Layer 4 of a small transformer language model trained on English Wikipedia (8 layers, counted from 0, width 96). Numbers have three digits each and are written without spaces.
A neuron adds its activation times its output weights to the MLP's output. To switch it off is to set its activation to zero at one token and run the rest of the model.

Output weights of the MLP neurons that the questions are about. A number n stands for (n - 500) times 0.00085.
n8: 743400415314718590373652665458419525657294616500547661770366301462736182606642723585394584647600454430661453602452665601461397391457509536533593520871514647473447328701298712229641425472450400508606470534145311576406678269682539361551298335319467477262462403427602586513383506671512532453
n9: 700496066629648429469401767318633655460612478632522403340424732734494740508624566638468436617644553534336453588415442451492420665535539415677232449609426395580323688459595400111570716382341422514498655602475291468415351402634607429836580543511218444372654316449523485454506642365392224628
n26: 530440635541724341517598235490544587695659610431748543155146546749601554249694779380510423258775431506432420201496648354517491399359583564652474339471491549584568629350650655590548595852640384534241677473544705338423392449611309491380385709691419270364640517380666649429522173307495454373
n34: 222508536226462685445638348604551231567516444484244400514631268592455575545163385585535568475385403472348497554600712526593496405508818621249481812522476411465569622675506766597407729435285461673512509416466422593721684706390352472650383415356684484532638626582429604415370558531341618564
n38: 318444551577533649511634572337608479497481380403668285349397552395143317548264771591467505413361594457529680514516661456629341690596854323863682460519517444484472480467615494518429401563526174262952552356682555299582455567399508550400507381448617491486543525738367474408667281562296470603
n46: 317417820633614615518485350556493611343421762579718446478575575451300507735593353488358588240619264373459449515538357502724302373676594578553549443672467231521500495353362362265523475633486161466495568436542669471448518463581805667639579228422471629327493316363688507718338718532461398437
n85: 316657556522675469466434604582603801475296535624568269160424535588368392301346542567378499696604370650438219398417378730752402441490444432493438553333287156425218876613412460683538421599445490524687699696483743412420538574527299487502614688537599442529549414391473842529548881364481600549
n92: 271559346701453253598332522384030832506596627366659462567523334439249069425368307647472497482501821760538467425186426442797637560527402581214742385480328611370561335480369616620656214585139574483708523443558579694452826700307212590444643280420517505552516759530589459462534712412362644574
n94: 305524371524196364433236687572489379288603306506522519600620703642403691608545484145397516518598640328549583556544601384502557512438458467437835721385307616509514506499490492351790347486530700440436533743560572426300409509577349294214421309587719468393293493557574575460472787889463642209
n119: 523372603433546724532307315571622387611585523375427497639538589567362593677556462350385415575498877412543669592408481524311376499421481668663444811235335376379405757354557363226497524476392372569625485604512537720595554587602798387389347402420617676523331242394612561670329402459432384432
n121: 391662452418636474556348368416328788439462382465604783455707307634618325526429489433546497576475329613421453402445357392616501387494455267237597761445488543570383324486451446393710126469524583649623382547376593268490471607521459462657564451698499823322517586762494256397428722631575905665
n135: 475573721502759321457585603375537513502654353610306241738385578267476353396341491437529485475468404448458456500503356577531695448561511403538757567668490413468796362203627231455678413560460402613566633162249371488415484707354482499469388495321741619455513521625566599741426702702349560975
n144: 755521539551603412535309355380556730635596692448361654309352416579534367228825466531403468573328329416593477364258399467393618774347717233637688312544449670628427605419659723331537628733603396502529402611438374489415496540591414403443356417524393553414608496414411308406700482575607237494
n179: 586416624284595358505320662432474684656394529244637579403671532485560798407474568437542366713627522460528363494553496419593735319417572479564399309406304618457280620364433450453808565355727533531511791404585203602490423445569399441716466285473504349633539497428584450676431422560770249494
n182: 561464553521436460450432682596345715523832530503415518135520604580564412374540711476521485710291104285501503371439327501691584587352654373585630189479528575460293344484530304762482606480478460325494789542615372535505494423402398555734488414496582500614533699492504452464617429418406727479
n185: 512477774626337523650670611316640419464649445420154401590722450672352342424512542482419280607625669424593521808511252286386313372614361508208608456349649472723565153459413499582435250476629368418485359596579411513429592605608649593527600601719449367729700262707568325244433625609584597474

Each question names a token from some text and the token that comes next. It shows the activations a of the neurons there, in the order above. A number n stands for (n - 500) times 0.012.

Then comes g, the gradient of the next token's log-probability with respect to the MLP's output, scaled to length 1. A neuron's effect is roughly proportional to its activation times (output weights . g). A number n stands for (n - 500) times 0.00085.

"k", then "et"
a: 500492489495422492528532500500564499692487554478
g: 508375615832539468564514456688637692655579474350140482603511563635376399436540605611487692481288349291582560575455338485480339589646570340515537529585579541388669389312371553581489682267720492340485369428466432413676330414491380489636692546563312541506359537450670422450475560449596415515
Which two neurons, each switched off alone, lower its probability most, in order? n144, n182

" g", then "el"
a: 502503494501494491427469457492507500523510492496
g: 401535599533449428355509672486616453542424414400495584479403511528523524551267514510366566730517635494682297345673288381387648558502329505382352523489351599489528445428468597544618543523570515574511504558661586520545509278715671189493289630818591376491471609785432449712262328412633420405
Which neuron, switched off, raises the next token's probability most? n94

" a", then " p"
a: 556763489511485500280468455502485506497504487680
g: 326351329363609602551553446454476509468423501348457484230632418628384315406633539539510386576353504393716407525309517548633577516443613724633432453461512477437571518184822660448708611155543517568547543453677521686642541519531543441473656364575365273603515417663528353413654502439447576604
Which neuron, switched off, lowers the next token's probability most? n9

" by", then " o"
a: 494534500508508528331274499497420508518496472571
g: 636444359570422501528315554271556411418478482525610413706609510448470609514423357760576454418383432408639492442660506639543549443650386389652588501420439637788183611604401312464484478347758491376578367385607582600597419623527529673490434452357544430559425494498525138473426372445735505768
Which two neurons, each switched off alone, lower its probability most, in order? n85, n92

"th", then " c"
a: 506499488498422497526501504497537461638518524533
g: 577509523467661742615413500279431461664466502671430489301391567269395394421348499672782372274543345572511515426614599694607343570485761579424483477556391368434438349707397637548403690421320593391610494587730194470615421447380446543458538474597382510532398555506370544634565601591413682438
Which neuron, switched off, raises the next token's probability most? n38

" S", then "up"
a: 502478511501496429497503550507402500500507426517
g: 615553308510499658579617361288357607456408518553714550352459208645358673342578668498380432610455609772537595542574566560505390554508469481352692426514516565534504464697608457675474388593607542452496584843410412364555495530570489197649423518315474318402407459287585400658337400598343486465
Which neuron, switched off, lowers the next token's probability most? n46

"es", then "."
a: 498507485478507514492526479443500464487497502542
g: 816425443438595496418320591441519430516563304335577639607368655435506414505600565462623672450587427396550657608571363562680442345516576503472279452608563636579543470606461379376370315586415460435167496499557744461420539498300330676790285702411457607495605502675328567447653501432580366393
Which neuron, switched off, lowers the next token's probability most? n119

"an", then "u"
a: 514495490512500499506555504498512510473475554495
g: 459823580430578531347671427286431680487656636580533476599489408697547693369400485591640593661383546489536634348402295633518425713558454505553337508683446669385615197500619569634477483311463319453543428407570341491456355398545612272590448549449509423355647272451399618405734391448503417534
Which neuron, switched off, lowers the next token's probability most? n182

"al", then "s"
a: 497508481463503513500508500144490501494513500505
g: 904286269503400485471422369463391677666483502522357437613625456371363423432452608550500347665758561557367463543617368485521667590307457537546569549254523467291545391404515750524611251560646454513554525648558569584548258303692525503610579440500545671389380435596440636459463415603532521343
Which neuron, switched off, lowers the next token's probability most? n34

"t", then " for"
a: 370492515495501521504543489518639468532499595504
g: 708463738538542514479611381489451445439397344665582691613477431468477478614668364480613616419468241659691463493378666397583410472620342813351735393547592443506699708352383417243424395457402338614344539330473463567614339581370424584358395464424396633482437605521605527733386519375607490525
Which neuron, switched off, lowers the next token's probability most? n46

" C", then "ar"
a: 500500503510501460463498457473402470499525486517
g: 505499636724615457300601403432578655670443507446508545765495462395380589490587501479514584593471430312425570697160455665578763441346479514473376401483799462333342306465532610674327614701524560489621519517340294438316529459320513833478489570485392465462487520489432608425476297476483575559
Which neuron, switched off, lowers the next token's probability most? n94

"ac", then "he"
a: 484503486504485502506493506491470574581471535500
g: 381585652502607452718483406424355722612301487525434514585517315530522685287457358527647166505377541359380446378519495582445644634566566598634627495473585584466583433530622460655459428756760529422445592554429674363573603586516419166539452325377304477484397492627401471501374367667445725362
Which two neurons, each switched off alone, lower its probability most, in order? n144, n135

" the", then " Ch"
a: 508510506511503450157464502497493506497630482568
g: 641467465190683478400450495534513359749560566649384567435443504744663619494481477377496740507677489334596040475449582499460494526479485358535351317664551411564574513376481590536457494418330644619474590552402440647646268649429406594549459487469450667379581425433729690419393573376320513496
Which neuron, switched off, raises the next token's probability most? n85

"02", then "1"
a: 430496514499500491498550506503506510503481540520
g: 561564311493550512535399422468703491533698594590818457515525715389669361489499381510418477439515268405378497244487595241791351483432540397474450451417388635323296521513721502445504420581663586693469509422754533357486570626457695559493616450511239338456342545489611567675427534644375494467
Which neuron, switched off, lowers the next token's probability most? n8

"ar", then "m"
a: 494512499456486492506510478462477512515521597494
g: 614408505145203557507598715592547395600508526594705727543604397460524360502491393382320413425288645518240395499353490411617485521735587469533601561549619642345685355716607414635275527485345525549409534445456421426486474502633330509630701483404569589692371490514400468527416417369616583650
Which neuron, switched off, lowers the next token's probability most? n182

"igh", then " S"
a: 519482404477500378521503467443502501491500495522
g: 410459496417674594696648484369369509507520516479365439397647467684346322476347218524594497383497356581213397531490444371370296505410494356529283560676565656684523509602631817831551484640560666560441360586637579478539462555617390309608419471385543411582551439613364485513638320661566484501
Which neuron, switched off, lowers the next token's probability most? n46

",", then " D"
a: 503471505505498501457534494494484502500513445575
g: 475313571269464568406756545571298584672469606381380519529418238492521462416575411417387437688800512465392393495343483441380444782405442436385348647546476544663558423393528535656648624399617607388584533479590478424563817641464404388368601343698551578677419358595584433359484469605643553286
Which neuron, switched off, lowers the next token's probability most? n185

" E", then "st"
a: 501490511500484479515498595501500500512475421544
g: 532503542494659496249319786333594524573371377632448401599743471629606315514478617654452390582409633333496501365486692522511422423503681622317614503614601282558371550509486386546567552221489747632609557493268352491561441565435571537403491513712424571488786419527243407370408426529502518355
Which two neurons, each switched off alone, lower its probability most, in order? n185, n46

"ag", then "ed"
a: 524552487487564486503511522508551507488472480515
g: 616726392409468516640579631468347518296371754374601304661335471495631531512395822384404528511491448662562504480316398242674478470470550347646438488593408442293454405608628652554545565718430436259485702597705400579257439490601510581374408489479646637614590463315559513387356522522525429476
Which neuron, switched off, raises the next token's probability most? n121

" w", then "om"
a: 449502476500502500415505485493493380512500495541
g: 413476427630358367482507565580548515460641396692436518409596324553509428639604425150385568608508566505392458412629610502444520440351519429436562443599617590592284709595604392615442524381430387592620488318372580548628658403684716489565387423487660328273595360496222541619206591614545481814
Which neuron, switched off, lowers the next token's probability most? n26

"ur", then "is"
a: 488502502507493623478487495500464476497510483494
g: 374523430391542435325580581462575486338715555493443537587750708401598609528454534496486272467477270489387595518740428435578434530409378471530707420415542644314723325619495575611446605521497417621520556680431480629188508459562485442374253286617561315609490671344496339415607626434386630767
Which neuron, switched off, raises the next token's probability most? n46

"il", then "d"
a: 486492501498524497542514535480490462744456565480
g: 418538669343643448499377617584492399539396672533449810563387465504354678495624476450441386548722399514573413562458290498284756311546461386454539406566403466697667610445407498354610308464678451444548481448396420496731658424422685537637608319366447474547423553926389476383389606416457442457
Which neuron, switched off, lowers the next token's probability most? n144

"t", then "ur"
a: 496500514486413492500529516506567510513497529497
g: 563520688455527359482525428841277694519568469441506548649586370494657412279408378491249678604401342426626606380403482386359601599464342335408483510562506533326468383522474483544425483667447425573395564555599369433622388359831622505554740397610768608404353576485426385555722582360594452550
Which neuron, switched off, lowers the next token's probability most? n38

" of", then " P"
a: 506501504475506503531484494446496500519495441566
g: 510317442457672387435735367445453415485641675271415474441713462392540492614500566569446376514607613438638405359463574439725473429550511416310182413598666443578312494373421559488597417578446636442272464390450361769544537568476333818672503556372515590608535316744536430476662678440561428590
Which neuron, switched off, lowers the next token's probability most? n185

"\n\n", then "H"
a: 500548489499479513424440550479484505512522405500
g: 550344463363542392390548557502583475503639397472585412612469350652474510392727551460404384394600517456367227636667581446416422460464750735813337445415446355517323635506407589397201544709422550788418479534471585316461496464487578308594482602483593456506675609662408678607347599330584380573
Which neuron, switched off, lowers the next token's probability most? n92

"ational", then " V"
a: 488500499461501369459491475325493494501688489517
g: 323514370257511513513550448564565400491580490397494508226483366456638696394630689472404472454560533345421450548463528514485536338432418515489575457369645646233361561585644662679667355412509440460428388779842516719431595595637681309474389451426581272568255468664570588537382555424658599520
Which neuron, switched off, raises the next token's probability most? n119

" n", then "ational"
a: 513499501501484498485453501504445518551541528501
g: 514495494626730575539544491416526535367444338608421470570149551210318396419410567626700589497598440484537352519559530726458652464771473431495427483745600462592542317426625503374317493545544558331748458433556576558361565514171426502350406568564634716662581461599446567519309414448345616419
Which neuron, switched off, lowers the next token's probability most? n135

" p", then "rom"
a: 501562571488494510502486461506484500503507461500
g: 390668342229549458486325580357560576390478397643554377567374611593448433466642437508495522453350616512481263353510511309434530582378444745448723437486727699739452610711536715581514430410490477553587533282689410419487423275601562416511578472787639231557417537336409494537452571592366601559
Which neuron, switched off, raises the next token's probability most? n94

"her", then "es"
a: 483500495505501611498501456506505511500518548516
g: 526479486737598412387538673445556263441607417554453363403586416353537307644424624642473498544668391543513626644569485423458422298633495638335569548485367530549483342668390276424328389531471662572550444469345471460194320536517548877373421673615793400492579596639426520603431505567655334539
Which neuron, switched off, lowers the next token's probability most? n185

" in", then " a"
a: 502555413497479500529457499492475500523502460491
g: 524355236504406604499486492631448417444259667387362540490556624452424345611606389518831506424695379453550694420503605383357574319408377579565503401434552571412587583555749323445449524441441447478300413615501453976498390667335416582572430471539633525455635487325498388591610542632554479695
Which neuron, switched off, lowers the next token's probability most? n26

" re", then "p"
a: 442523340487483500248476499498498490507345481508
g: 617588478534671424540505414724350572635622697388504474568504574354395599494218647522299438403600532451429402700375445389606355532667582663476774484492575374537536397361549519396494392441434401242622600534411723475714468237542443542578408527563404575533604256711597533352381712377459484283
Which neuron, switched off, lowers the next token's probability most? n179

"\n", then "A"
a: 492503493491502514449317520500467482512410443518
g: 329457316338562374193545411443548546614573686428483506408519615410487466506450575423670536367821624587450665467555660588337675510494489530667480430434633571411572448452413397394683584445556700539388478739417218444373488387333624622492368653389337647339627620594354552628456626235466620440
Which two neurons, each switched off alone, lower its probability most, in order? n92, n85

" and", then " "
a: 518498507501501497410456500510505500500501466529
g: 539435618671438329669601367519456635427340637606472634282392460461468550283506519404684570647865294506328407465534304394451523794492617435681456396535555475628573511517442498473503712594421523417479590436565459507555405400374778280547497540450428448564497376285701616277585434302474555660
Which neuron, switched off, lowers the next token's probability most? n92

"ial", then "ly"
a: 557480486511510510471507502502515518518512520497
g: 401508482460633427291446520495277479498423519395628319672394412433760368583591531647441465427281426533459755369603624448580324249431478574614902590481401472601440471686568696455482558499666579482587488732357523533362456373603549582410540615516516636286437410422468262460540687675410381484
Which neuron, switched off, lowers the next token's probability most? n8

" c", then "er"
a: 523497497487499510400460493501482496496503473503
g: 595293634290492360507259540522472440675566347430476376527778559470516349673515332569545582631332391456445651470404670641308413588423595601492500545639392631330506291525443433563709306542416548470503450536449523434484697282646457615624634684600406658502639606540621439294556533188533563314
Which neuron, switched off, raises the next token's probability most? n92

"in", then "al"
a: 490513530507498511493507501442486678554474495500
g: 604336679796436312629317540538635635439409347597443584537379372443428330539196388431682530457260682519215458464678356699597457505350358557385467620418623590421554468605534470426403385676506539466573468561366612339625457810599779621497508604479457503603428367570513515506378455502500529574
Which neuron, switched off, lowers the next token's probability most? n135

" in", then " an"
a: 498529467494481501481430495505484504522507456527
g: 388428163414409687632615471571547553605468550266585620575558756255467559523393306560568207626413485444456590688422399495661611439463507674462643461454467571252617407574551383409623605294560438481520579489620604569479487446572454468470394380309481375462587555333455289713574389755664679524
Which neuron, switched off, lowers the next token's probability most? n26

"z", then "o"
a: 528514491491501499479535470481499439501549540499
g: 420466504638471560095641467393598501292613443621556525429539842507623358646567550581503687431541528482508693549321514537457411287501559371645389635441712681471541481623747604360390359431627582579485450451493303445578543661142350618492474406473398542390484504512423450381425477599470311644
Which neuron, switched off, lowers the next token's probability most? n85

"s", then "w"
a: 479499490478484498502522555493499502520503502498
g: 531297300263322636710617376631366462583422488492396463261520857600614411441613579420550408373713574497606400659585607495491480695425671333468453507440526510672539434474408354595238654692547514583397680488626541353611309561506425352491513563487366455719383591490339378372615469602454445581
Which neuron, switched off, lowers the next token's probability most? n8

" ch", then "ie"
a: 498479578497503504460505503489532497508482478388
g: 241562466311731440348566553422508573501397618563799388259596473557692467343485386686506475581565613426357432605483466653369472445710414449428484400627268621570475731520437596559494569257666553466485503299465466604711323443545561505434501526443836605503337595310632469615360438339457539480
Which neuron, switched off, lowers the next token's probability most? n185